Layer 4 of a small transformer language model trained on English Wikipedia (9 layers, counted from 0, width 64).
A neuron's activation on a vector x is squared ReLU(weights . x), where the dot is the dot product.

Input weights of the MLP neurons that the questions are about. A number n stands for n times 0.0021.
n17: 20 -46 180 -105 -113 -182 -80 39 -23 171 46 150 145 93 90 -36 279 -63 92 -252 63 85 -197 65 11 3 160 -13 94 -95 -113 -109 -123 102 190 -255 -8 -258 -132 -1 65 139 125 52 53 54 36 -52 -173 289 185 16 -134 -10 33 46 -9 33 -10 169 -174 -64 53 27
n28: -160 -26 79 75 153 -112 26 -2 -34 -45 -91 -113 70 -54 -80 116 58 -264 25 -134 -221 216 -142 181 -173 -20 72 -24 -27 195 -195 -47 -55 -42 -70 -311 64 -40 -84 -21 34 -35 303 -196 -48 84 94 -109 -47 -3 139 -14 47 67 144 -122 63 83 124 97 -1 68 222 -28
n39: 60 -74 -60 -44 54 -112 231 442 -21 -161 55 -308 257 -60 -19 76 215 -59 90 -105 -152 42 141 -5 43 -45 -32 -42 77 -114 -109 -44 -88 113 -22 -157 -236 -149 -100 -56 100 60 87 -114 58 -60 18 129 -31 23 121 -73 -51 95 -13 0 -2 135 -43 228 -112 -12 72 -25
n41: 80 139 7 189 -125 58 144 -34 -17 -61 -5 -1 -98 53 2 54 -68 -118 91 -176 -121 -10 33 236 -55 -1 13 -80 -163 9 162 68 30 -39 44 -171 -39 -277 -260 56 -235 -55 -28 -144 -55 9 41 31 -73 -34 -145 161 55 48 98 133 235 -3 42 127 -34 -80 136 -6
n48: -47 -4 51 53 118 119 25 71 -6 -162 -92 -116 96 -7 -4 14 193 41 27 5 -67 -40 199 3 -168 59 38 53 0 -27 -85 72 -247 -97 175 -162 -132 -130 -88 -126 -120 179 30 87 -35 -128 -84 151 0 -80 73 162 -167 118 147 -61 138 149 -94 -78 -86 285 173 -116
n57: -62 -269 116 -51 34 -265 143 7 -38 136 -54 -21 145 -13 47 27 -6 -89 -217 -51 -6 71 7 -92 -44 -37 144 -194 76 90 -30 -44 -167 42 -230 -61 -21 -160 -46 -172 -1 243 107 20 7 71 292 -130 56 365 -39 62 -80 -107 -243 -20 -57 100 85 233 -19 1 226 -18
n58: -125 -194 37 -27 56 166 84 39 -284 195 -8 -37 287 102 -139 -34 -85 -60 69 114 126 101 25 -18 -221 -11 179 69 7 -122 -64 -44 -143 -140 -30 -247 -60 56 56 -113 -214 -212 134 -92 -60 42 -137 110 20 118 -19 85 49 62 -158 158 -81 -26 17 122 189 -2 78 -87
n59: -82 -180 227 76 203 164 43 -13 109 175 98 -58 23 71 -90 -2 -80 -259 64 48 135 154 244 -218 93 -77 179 -206 120 -39 147 73 -153 83 101 36 33 56 -4 -49 -77 39 52 -100 98 -17 32 -7 -45 115 -50 -126 -106 -193 -83 234 -54 -20 38 -99 -210 10 -109 71
n73: -89 76 126 132 -41 -68 42 39 -74 311 46 34 98 131 -28 -97 109 4 -161 -197 54 472 -74 101 -37 -93 52 -68 11 69 -91 258 -23 -120 -8 -27 -60 -301 -248 -113 -166 22 230 -135 319 62 -111 -20 -84 58 188 -128 -5 -55 -39 16 35 -126 -92 -24 -98 113 82 0
n75: -67 -158 110 109 82 -3 46 -54 -216 -61 49 50 -13 18 2 -76 -107 67 132 -214 84 348 71 -100 -34 -61 82 -34 83 -40 55 -135 -9 -121 99 86 -186 70 34 -45 69 -79 -149 59 22 -79 87 -88 -5 -12 14 -48 136 99 -195 -66 -179 51 186 -46 187 4 54 -210
n81: -17 -189 39 -156 16 41 42 194 -351 -10 -35 35 -68 26 -103 -11 9 27 105 -96 171 24 157 16 -6 45 -51 -22 118 45 202 36 -100 -23 -86 -262 41 -96 68 -36 -374 -53 -75 162 11 -12 -44 -105 -61 161 -15 58 -88 -19 -83 -39 -77 282 27 41 35 23 -140 97
n82: 61 85 85 114 -161 -100 -151 225 -288 153 144 87 -25 143 -19 -81 170 -334 -16 75 50 96 115 -90 107 -176 18 -159 -52 -5 -173 161 -13 -69 -71 -89 -95 89 95 20 37 15 130 -22 27 -296 147 317 -92 216 -162 -148 87 -202 89 49 -60 1 -20 35 50 147 -94 63
n89: -74 -127 99 91 -101 63 -34 -5 -3 -55 21 -98 -48 -50 42 172 6 160 -34 25 182 88 40 60 -184 -100 -5 29 -5 -114 -181 -139 92 -296 -27 17 65 -92 -19 -140 -177 74 -71 -154 240 -29 144 -63 45 142 -196 -38 246 -22 -51 11 -107 -54 188 193 -32 33 -34 -7
n93: 143 38 19 -8 117 -155 120 -40 -103 43 -110 89 -34 -73 -358 45 170 -126 -77 -334 54 303 -158 210 -35 -70 54 142 83 -155 139 148 53 -15 -185 -129 -208 65 -278 -27 54 108 74 88 21 -66 -61 -7 53 33 112 27 -176 14 -83 -17 114 -46 0 208 -143 272 30 74
n101: 28 -127 -13 193 156 50 -32 56 13 49 -54 -6 -141 -260 54 37 2 -9 142 -178 130 227 -61 101 -293 -103 179 -113 313 219 177 -3 -267 -33 142 -10 -147 -59 -147 113 -207 129 40 -107 -118 2 9 -118 -116 78 -95 167 17 -146 -20 100 85 -80 -68 21 149 -43 -65 -206
n104: -34 -231 -34 200 -61 55 43 43 17 167 156 -88 44 13 41 37 -145 -236 -85 100 -190 66 25 15 -278 92 293 19 228 -124 127 -10 -79 14 45 -216 -87 29 -120 -161 -47 -8 216 16 -27 18 22 22 11 -26 -41 200 -43 -217 -17 142 92 -165 11 313 21 -24 -149 151
n119: -106 89 -16 -11 78 -25 107 -8 -2 -161 -68 60 126 23 -94 41 142 -17 150 -262 90 63 39 103 -120 -14 13 67 20 -98 131 -123 -60 110 151 47 -245 -7 -63 -165 66 -66 -167 40 89 -68 -7 190 -108 -108 147 -216 -10 32 -262 162 -1 46 51 -138 -30 188 -30 -192
n140: 1 90 169 127 -41 -73 -158 -80 -148 72 -125 54 -24 62 146 38 -58 -43 -56 -152 -171 86 80 209 110 -11 144 80 158 -160 -57 143 -83 -93 56 64 -49 -7 -6 -1 -7 -212 -179 -191 108 -206 190 21 1 434 113 47 -47 -130 66 50 5 -154 28 -112 91 -83 53 24
n150: 58 22 69 -72 -242 89 -18 266 -99 -45 -67 124 198 99 139 109 158 -14 -265 8 -173 150 120 -100 -242 69 -105 -27 -73 -77 52 18 -79 -211 -94 102 84 -48 -56 -73 -102 45 195 -31 246 -18 26 -70 -250 292 76 138 -21 122 -132 -85 71 82 -29 -118 -187 -51 -9 -163
n161: -213 100 121 86 -5 -184 -171 107 -240 -111 71 160 -7 -62 -33 79 154 122 -15 19 -71 150 61 -43 142 -24 143 -138 -162 238 -72 -153 -60 -240 237 35 -21 75 87 -194 87 -95 -53 20 -39 -174 171 -22 -50 144 -31 -32 9 -114 -132 108 -53 -50 163 36 -41 -85 -293 0
n168: -203 -58 53 -37 114 -87 184 21 -45 -74 -73 182 -100 -112 233 143 -10 64 -49 -119 -127 70 279 2 -45 32 -71 5 -310 28 145 140 -233 -118 -249 -191 -3 -125 16 -90 -56 -222 -83 -3 281 20 305 -56 176 189 280 25 -45 159 -34 -87 -56 -38 66 87 183 -4 -14 -8
n171: -9 -40 -125 154 -44 -48 -89 82 -73 161 -105 42 51 147 -57 34 147 -14 -170 -19 225 -13 19 -4 72 -178 8 50 99 37 -174 66 -22 99 -67 -44 -36 -295 -182 -177 31 -104 60 77 164 -53 16 -246 -174 -11 126 -75 58 1 -9 -74 -93 135 86 95 42 4 -167 109
n190: 41 43 -15 78 -110 31 -21 48 -90 256 -159 132 -88 208 102 125 -77 59 -150 -210 293 -26 176 -77 79 -28 -35 31 128 -58 50 -27 -303 105 103 -66 -80 -110 -223 -56 38 -77 -228 59 123 -377 133 172 -151 95 -82 -52 -13 -22 -97 286 67 -96 -68 -66 7 -18 -84 -85
n191: -159 -122 -43 37 117 81 64 214 -75 64 -112 207 -25 -39 40 171 123 4 -71 -46 -153 65 56 216 -130 129 -23 -12 -70 77 -134 100 -172 -41 2 -18 -65 -175 22 -21 -245 -183 -111 -40 166 -135 190 -83 -42 159 244 -14 116 103 -52 -58 161 -98 13 104 -86 -93 -68 11
n205: -16 -103 126 46 58 -55 89 79 -16 -74 -76 274 93 275 197 -3 148 -70 61 48 -8 172 52 -20 -143 -107 -88 -99 -223 -190 20 142 12 -30 -115 -55 -162 100 -54 14 42 -88 232 -111 82 -34 149 -42 182 -84 151 -51 -58 19 -32 -142 -151 -25 39 140 -79 141 -14 -11
n207: -53 -112 118 110 127 134 -16 53 -105 -95 24 188 20 -230 -54 328 12 50 -110 -126 25 177 11 296 -111 -126 42 126 64 70 91 -51 29 -257 30 -66 -104 -135 -82 34 91 -37 40 194 32 13 -65 199 107 -229 115 68 10 -124 103 11 -183 -96 -72 36 116 -92 99 -56
n214: 34 -6 16 183 238 104 84 91 46 -2 27 85 -181 112 117 115 78 -267 43 118 -211 161 110 -165 -258 -13 -37 -94 156 -29 -174 -14 -21 -44 -236 -180 14 -34 -125 23 -223 -159 225 37 215 -55 -98 66 -111 123 -63 -66 84 136 59 -32 90 -3 -7 134 191 6 -42 22
n216: 69 -250 26 -63 -54 27 -122 263 12 278 -16 200 -188 -111 -205 9 135 -119 110 -18 88 -38 0 120 -31 16 64 39 -42 -165 132 232 -63 -28 -100 -67 -39 -92 -327 47 39 -135 100 75 62 45 -93 13 -47 -24 31 227 -40 133 -87 -74 213 78 0 -31 -112 99 162 -132
n232: 41 71 74 112 -101 -149 139 192 -195 23 -46 204 -155 47 43 118 45 -254 -163 9 13 -93 8 130 165 -43 61 -47 -257 -136 -32 142 -2 127 -58 -98 -74 1 104 -45 -32 -132 -41 18 -106 4 104 34 -129 58 90 92 -65 -178 -18 -49 -57 89 158 25 59 70 -82 -20
n234: -96 9 230 62 -60 -24 34 -60 109 152 51 169 246 1 62 97 -131 -181 -122 75 64 -112 -122 92 -72 -221 188 50 187 4 -13 -77 -86 -180 103 3 38 -7 -21 135 81 10 -140 -27 141 -133 -104 43 -115 31 125 -45 38 -14 -160 27 -39 -151 160 18 60 27 -24 -123
n237: -74 71 210 -127 24 110 171 42 -48 -15 71 -32 38 48 -11 -13 84 133 -38 171 -31 -180 118 29 22 150 30 -110 136 -82 -94 74 -352 -120 2 -20 -52 -247 14 89 -39 -22 10 72 137 -22 331 -76 -204 111 -198 45 -32 33 -135 -149 148 33 -2 188 101 8 -108 79
n238: -51 63 1 -172 -53 -57 -49 -63 -25 102 68 -208 -1 179 -193 161 203 -12 -108 -43 194 7 61 -33 60 -65 -46 5 29 -70 -35 111 -34 -45 -87 -155 -39 -85 29 75 79 152 -5 147 -153 -15 4 89 3 125 -197 -70 109 -50 -62 250 128 24 106 92 -70 95 87 10

Each question shows a token from some text and the vector x that enters the MLP there. A number n stands for n times 0.0094.

"2": 39 -34 -128 15 122 57 40 8 129 -81 14 77 -109 -150 2 -16 -104 137 15 11 -66 -23 150 9 67 95 -160 87 -82 46 -3 57 79 -67 -111 -81 90 78 222 -107 46 -170 -98 12 -87 106 108 -206 39 -38 150 -16 -92 180 49 -122 30 20 -302 -15 132 -258 51 156
The two highest activations, in order: n168, n191

" it": -47 220 60 46 -40 -81 -43 -25 63 4 84 -201 -43 -95 56 -146 29 1 113 -17 -122 -7 44 -7 212 -110 -146 320 21 148 -161 -62 77 119 1 82 -122 16 189 -7 125 34 -24 -30 98 128 -7 80 -151 -147 -141 -42 -94 -4 -11 -48 -29 127 -189 -149 -121 78 26 68
The three highest activations, in order: n39, n119, n82

"ost": 192 233 -97 58 29 -1 45 15 196 -3 -49 25 -59 89 51 -70 -54 27 181 -5 30 -109 18 -18 -135 -69 -242 47 -38 -76 -167 -178 -65 -20 -63 13 123 -38 15 -126 27 48 100 45 -105 20 -153 115 129 84 66 80 -44 -22 146 39 16 16 -409 91 62 31 -106 18
Which neuron fires most, and how strongly? n214, at about 7.9

" U": -22 -2 -29 -7 99 81 36 -268 173 -91 -121 -10 -15 -59 24 -81 -27 95 -91 124 -43 -93 -181 -15 34 54 75 25 -35 80 -3 17 37 149 247 190 -61 -22 107 -52 -111 218 -124 111 -23 -174 65 -128 -34 21 18 54 -30 174 126 89 44 -63 -309 -70 -72 -65 84 -118
Which neuron fires most, and how strongly? n48, at about 7.9

"–": -117 -62 -116 -36 -9 75 33 47 145 -121 -269 23 -131 29 37 -81 -44 50 -87 88 -4 -151 -124 117 10 161 -168 -8 -122 1 47 27 211 130 123 145 109 180 47 48 -16 131 29 -209 136 9 80 67 -10 -196 55 -37 -18 -40 111 -14 58 11 -69 -213 -48 -122 -99 170
Which of these neurons fires most? n191

"as": 8 39 -29 36 -177 -21 -17 -146 -173 141 -31 -49 22 36 31 -191 75 -39 -4 -95 6 -80 76 121 160 -64 -80 165 -67 315 134 133 -53 61 -78 65 181 184 14 76 0 95 -24 25 -104 44 -92 40 138 -144 25 -213 -68 -87 26 136 27 -189 -12 -180 62 -116 -57 -15
Which of these neurons fires most? n82

" R": -73 8 2 83 87 4 132 -85 61 47 -55 3 -6 67 -71 -192 -37 53 -37 138 2 -129 -198 25 53 -65 -136 -57 -18 -36 18 -185 -10 127 104 202 11 -37 202 145 99 -44 8 127 86 -6 -38 -206 -17 118 48 59 155 10 -51 82 -61 -46 -420 -33 135 -19 -108 -23
Which of these neurons fires most? n237

" n": 166 25 13 -88 10 5 -21 -87 231 35 103 -84 20 181 55 -85 99 -120 75 82 -50 24 -69 -126 122 -145 -51 -77 -78 196 36 -182 212 62 -91 92 -67 105 14 202 89 64 -3 140 -103 11 62 66 -84 9 85 -155 -122 -124 -140 -41 -103 -196 -210 -108 -48 37 50 82
The three highest activations, in order: n82, n59, n205

"il": 204 110 29 12 -20 -5 -63 -171 50 -33 104 -56 87 -27 -41 -65 -167 29 -121 46 -153 -46 -30 -1 27 -37 -60 97 -96 185 -110 56 20 -93 -148 95 169 237 330 101 125 -58 211 24 -195 -9 -38 -4 26 -4 41 64 3 43 -52 -90 -210 -71 -118 -75 63 -110 52 -68
Which of these neurons fires most? n28

"b": -58 20 -50 -52 -27 -144 -230 -111 14 -110 34 -43 57 -96 -59 -17 -72 38 174 26 -15 0 -172 216 91 55 -16 -22 -20 34 53 -85 241 -40 11 -32 128 -78 -22 189 88 -10 -15 164 -196 378 -8 -84 161 -133 -17 7 129 -83 44 66 -60 -63 -100 -17 -22 -113 106 -31
Which neuron fires most, and how strongly? n207, at about 11

"s": 146 16 -191 -14 -142 85 -61 -107 160 8 -104 141 -130 -114 -139 33 -60 -55 195 6 83 16 -37 -102 1 -74 -99 128 -104 150 148 -18 139 -124 139 191 37 45 238 17 0 38 -124 -77 -110 242 -81 15 4 -9 56 -87 -56 -26 32 25 -104 -103 -239 23 -25 126 55 -22
Which of these neurons fires most? n207

"ad": 77 -38 -111 10 -6 -88 17 -153 76 12 76 40 6 9 52 -3 104 48 240 18 -46 67 37 -3 18 1 -293 30 -30 -1 -77 146 59 10 7 48 92 235 54 36 128 -28 -273 120 -100 -58 -111 11 185 -99 103 149 -49 30 -10 -42 -190 -13 -172 -163 128 28 -215 -137
Which neuron fires most, and how strongly? n75, at about 2.3

" as": 127 35 -19 -26 -46 -107 11 -50 23 -63 -58 -104 -28 145 12 -45 -21 -112 123 -58 150 -2 109 -33 49 -10 -154 234 -9 -48 34 -105 202 99 12 122 198 98 106 -21 153 71 -130 18 165 -12 104 143 -132 -86 -210 -241 -139 -66 -79 58 71 -74 -216 -36 113 -75 -53 -119
Which of these neurons fires most? n190

" se": 255 -52 145 -91 91 -2 155 -90 -36 -198 42 107 71 -75 -9 -275 116 102 48 123 59 -111 -12 -22 73 -2 -58 -20 38 156 41 -22 174 -110 -156 -52 190 112 66 68 -4 -83 1 61 28 154 -43 6 32 -149 -104 21 -35 -51 49 -12 -137 -163 -10 -35 -53 -141 -264 91
Which of these neurons fires most? n81

"at": 219 -122 -42 -159 16 -148 -169 -15 -192 154 -59 -159 4 -50 78 31 82 135 -32 15 17 -59 57 -77 147 58 -131 158 -31 -45 -113 83 115 97 26 181 12 120 96 -92 50 36 -25 134 31 199 -92 -8 -77 -116 89 171 19 -34 69 -105 -84 -98 -146 -77 38 82 -264 5
Which of these neurons fires most? n171

" |": 117 -47 -47 -35 1 -156 151 45 178 -40 76 239 -83 -31 52 -79 -314 110 -76 98 39 112 -10 -47 39 130 -121 142 -25 66 -163 -25 43 51 -90 21 137 -82 38 1 44 -19 -76 101 -302 182 51 -121 -65 -53 26 5 -150 -82 -45 -196 74 -46 17 91 -10 24 146 -9
Which neuron fires most, and how strongly? n57, at about 5.5

" con": -110 -74 86 -215 10 7 210 -134 123 -14 -19 -73 58 233 98 -148 29 120 50 -29 -91 19 -124 97 50 14 -6 235 249 -4 -142 -74 236 74 -139 206 -65 -18 -2 6 4 21 34 37 68 39 -82 53 -66 -131 -84 -73 35 -112 -20 -41 54 -113 -70 51 32 -217 -122 -29
Which of these neurons fires most? n234

"is": 118 70 45 127 -49 -104 -31 -68 14 -102 116 33 -104 112 -70 -173 -81 -61 58 -122 63 17 99 -29 126 134 -77 263 -76 9 -132 -18 53 10 -16 98 -21 124 124 -98 188 58 -47 -33 177 38 2 -196 -40 89 110 -105 24 -3 142 -11 -12 -50 -293 0 -300 -102 14 -27
The three highest activations, in order: n140, n17, n73

" and": 108 13 -160 -21 -165 -31 -91 131 202 -143 31 -96 -90 9 103 28 -7 -136 14 -2 -26 -43 -46 20 27 -192 -108 313 -52 -43 -141 -87 -63 117 104 229 -16 93 158 -86 182 -3 -56 -42 74 247 -51 75 -49 -1 -196 8 -50 44 20 86 54 -42 -87 -78 116 -76 66 -94
The two highest activations, in order: n119, n39

"l": 71 4 -43 -176 -59 -35 41 78 73 -21 -4 38 -42 58 25 16 -161 79 96 153 -164 -184 55 -106 89 126 -147 -138 57 143 -70 -130 15 -5 -44 138 254 198 146 -117 121 39 125 40 31 220 -8 -136 7 -35 -64 7 58 -130 -112 -72 -120 136 -217 70 -54 -32 -113 -67
Which neuron fires most, and how strongly? n150, at about 1.7

" I": 14 2 -236 73 125 144 134 -37 168 -15 33 10 -172 -34 37 -197 -56 31 12 31 -21 -47 -211 -14 138 26 -27 186 9 141 -50 -132 172 82 77 146 -170 23 -23 75 -134 -1 39 110 -54 -61 25 -64 4 -78 -143 -109 -2 25 46 229 75 23 -299 -35 9 -149 66 29
Which of these neurons fires most? n101

"ion": 21 6 -97 129 20 28 -157 -104 200 -54 -1 30 -35 63 133 -57 -343 136 224 38 -93 42 -238 -21 101 26 -169 -10 88 33 -71 117 -74 1 -165 91 11 73 149 -133 -109 8 -13 99 30 155 -63 -36 -20 -169 58 -64 2 122 97 112 120 -92 -65 -113 -65 -37 105 3
Which of these neurons fires most? n214

"ive": 244 -54 -6 -21 24 84 -257 -145 -2 -85 -129 23 71 -63 -11 -142 -25 12 147 97 20 -33 -105 10 -143 -39 -44 240 -42 52 -121 71 129 55 -108 -48 71 84 55 -88 106 2 6 -72 25 296 -49 -28 164 35 73 35 -188 175 62 -6 -19 -157 -204 -19 -25 -17 127 -99
The three highest activations, in order: n216, n28, n58

" re": 7 -88 141 -64 -71 -7 247 -201 -54 -212 -54 66 -120 163 43 -235 -60 15 169 58 -9 -53 17 42 44 12 -72 265 147 -2 28 -150 144 96 -17 201 -118 54 -73 -87 69 84 23 29 -21 -3 -29 -47 22 -96 -105 225 86 -79 93 -83 22 -85 -30 6 -96 -156 -88 48
The three highest activations, in order: n75, n104, n41

"9": -91 30 -250 7 43 21 21 125 230 -62 -104 68 49 -124 11 -113 -28 8 154 143 -45 -70 -91 118 -26 101 -119 88 0 46 -10 1 220 12 51 -40 61 66 40 -73 163 -104 -58 -207 21 25 -12 -159 -20 -115 48 -211 15 113 94 -13 131 -11 -233 -42 -5 -200 171 137
The two highest activations, in order: n28, n191

" in": 176 120 -88 -233 -46 -12 94 -29 49 -187 -150 -163 60 80 16 -3 -46 56 -27 -23 69 -48 -147 19 68 78 -35 207 4 -110 -105 -19 208 -82 -81 199 -92 227 130 46 102 57 -70 39 94 83 59 -56 -13 -109 -36 -133 -21 -30 -82 40 -51 -46 71 58 229 -250 -17 -93
The three highest activations, in order: n75, n119, n89

"c": -34 57 40 -84 -31 -18 -139 -196 77 62 -69 -158 -58 -193 77 -16 43 -6 -103 6 -133 -195 33 90 110 -43 -49 78 -280 113 -173 -71 210 -44 35 184 211 131 228 -40 119 170 2 138 3 14 -48 -59 89 -47 -40 -104 19 -24 -89 -28 -37 0 147 -25 -48 24 54 117
The three highest activations, in order: n161, n89, n238

"e": 92 123 -96 66 17 -1 188 -114 25 -103 -58 6 -116 -93 -62 -168 69 -38 64 21 49 -21 -124 -34 9 12 -62 27 -38 -66 32 -36 177 15 -76 94 155 136 85 116 -13 -54 8 -55 -136 304 -226 5 234 -126 -14 -154 38 175 173 38 84 -19 -196 -10 -58 9 -109 -171
Which neuron fires most, and how strongly? n93, at about 0.1

"g": 96 -101 -192 -105 72 -92 48 47 130 -19 -32 -51 11 5 110 -92 101 33 55 74 -92 -75 131 150 84 15 -58 -84 -61 12 18 39 139 -18 122 -71 -13 161 17 36 126 0 -41 244 -212 16 -217 -90 -22 -210 142 75 34 123 121 -183 47 -21 -322 -54 31 -89 -8 -45
Which of these neurons fires most? n48

" com": 234 -125 93 37 -128 54 103 -77 -24 -175 -127 -81 114 -56 -16 -249 104 84 155 178 134 -183 -21 17 -18 166 -57 110 5 138 58 -134 83 -33 -37 19 59 -93 203 -12 5 133 -26 134 -123 -39 28 35 -142 -56 103 -13 75 -112 46 -9 -47 -119 -101 -57 -108 -64 -174 134
The two highest activations, in order: n81, n237

" N": 126 -58 99 36 9 6 165 -253 145 89 34 -107 -65 33 32 -115 44 -42 -125 224 87 -78 -135 -128 67 -79 -87 -122 -42 141 6 -226 128 116 -71 113 -19 4 139 67 29 28 -57 135 -129 -83 86 -28 9 -18 3 10 -2 -12 -10 37 -60 -14 -370 71 195 -52 47 24
Which of these neurons fires most? n57

"ch": 169 43 -315 -35 -37 23 -116 -6 58 -45 159 -59 2 -54 -75 115 -164 140 81 39 -155 -2 -125 158 -144 93 -86 -57 36 -109 49 -62 302 9 201 5 32 142 -106 7 -65 -58 14 -66 57 95 -114 3 13 -102 -51 86 110 -35 31 49 47 -74 -161 246 6 1 -60 -86
Which neuron fires most, and how strongly? n104, at about 15

"1": -97 -72 -67 -33 -42 214 -6 80 -107 19 -55 -13 21 -129 3 -48 1 31 10 196 33 -209 42 -79 184 128 -11 66 -65 -67 -98 -3 308 -67 -55 251 127 70 190 15 -51 -85 -56 147 -133 22 -108 -96 -29 14 -138 -109 -96 93 36 -172 146 38 -27 -110 124 -136 3 58
The two highest activations, in order: n81, n237

"o": -107 25 -28 -1 48 -91 15 -161 168 52 54 -19 -2 -111 -89 -46 -127 190 35 31 144 -160 86 -36 88 -8 -100 4 76 -157 6 -68 -119 185 -62 112 2 141 231 -43 50 -8 113 39 -64 229 -39 137 31 -5 -105 74 10 110 -55 169 21 -265 -176 42 -150 -120 -126 -68
The two highest activations, in order: n59, n238

"ing": 103 88 105 -20 -164 -10 -51 -47 56 67 5 -159 26 -27 166 -118 -30 117 99 -149 -122 -57 -119 -60 95 -2 -101 416 4 18 8 -1 -127 -73 -203 35 107 65 -16 4 46 4 100 40 163 93 -198 -73 -9 136 -21 67 -156 55 6 108 42 -192 -81 -60 124 -106 14 -26
Which neuron fires most, and how strongly? n140, at about 7.3

" F": 8 55 -199 51 33 140 43 -178 41 -49 -64 -169 -21 48 52 -97 48 51 27 90 -41 -177 -96 -1 17 -187 56 -83 -81 78 -151 16 63 119 35 15 139 -124 102 -5 -11 -20 80 171 -107 30 159 80 63 -65 -37 170 -30 -57 41 -90 -140 100 -397 75 70 38 107 168
Which of these neurons fires most? n48

"et": 140 69 -90 -180 49 -89 -59 -12 241 116 -92 -119 -47 65 1 59 -86 269 -21 -26 1 -158 -103 -39 145 36 -202 112 -16 -44 -216 1 308 75 -106 155 -26 -74 -119 -12 18 -27 129 91 4 102 -43 -26 92 26 -64 68 61 -54 96 16 60 -136 -70 -79 -129 59 -127 26
Which of these neurons fires most? n238

" pl": 96 -69 113 5 -26 -47 20 230 30 3 -140 -93 37 172 -116 -155 -56 70 27 151 -90 -356 -42 103 58 9 -166 -74 109 69 117 51 101 21 21 69 154 -4 55 -106 182 33 99 131 50 151 -167 97 -2 -123 -68 -46 -84 -1 -75 -51 0 -119 -196 65 -9 -79 -135 -2
Which neuron fires most, and how strongly? n237, at about 1.1

"3": 46 -36 -110 -36 60 130 -30 60 26 62 -17 17 -68 -37 -126 30 -212 48 -38 126 59 -77 97 -139 87 35 -74 62 59 15 55 27 201 26 -48 -127 136 103 184 -7 37 -103 -83 133 -142 160 -8 -65 56 2 -28 56 -194 12 -3 -235 158 27 -256 -54 138 -303 11 114
Which of these neurons fires most? n81

" \"": 66 145 -183 140 -33 57 52 -139 100 -83 60 -64 -64 49 61 -148 -173 -2 6 -1 139 -340 74 19 12 91 34 105 -7 51 -94 29 115 -8 14 243 -18 -102 96 165 76 -143 66 -13 103 -29 31 113 -126 -39 -185 119 -137 -62 42 56 12 -266 -24 -36 93 17 -47 -83
The three highest activations, in order: n190, n237, n41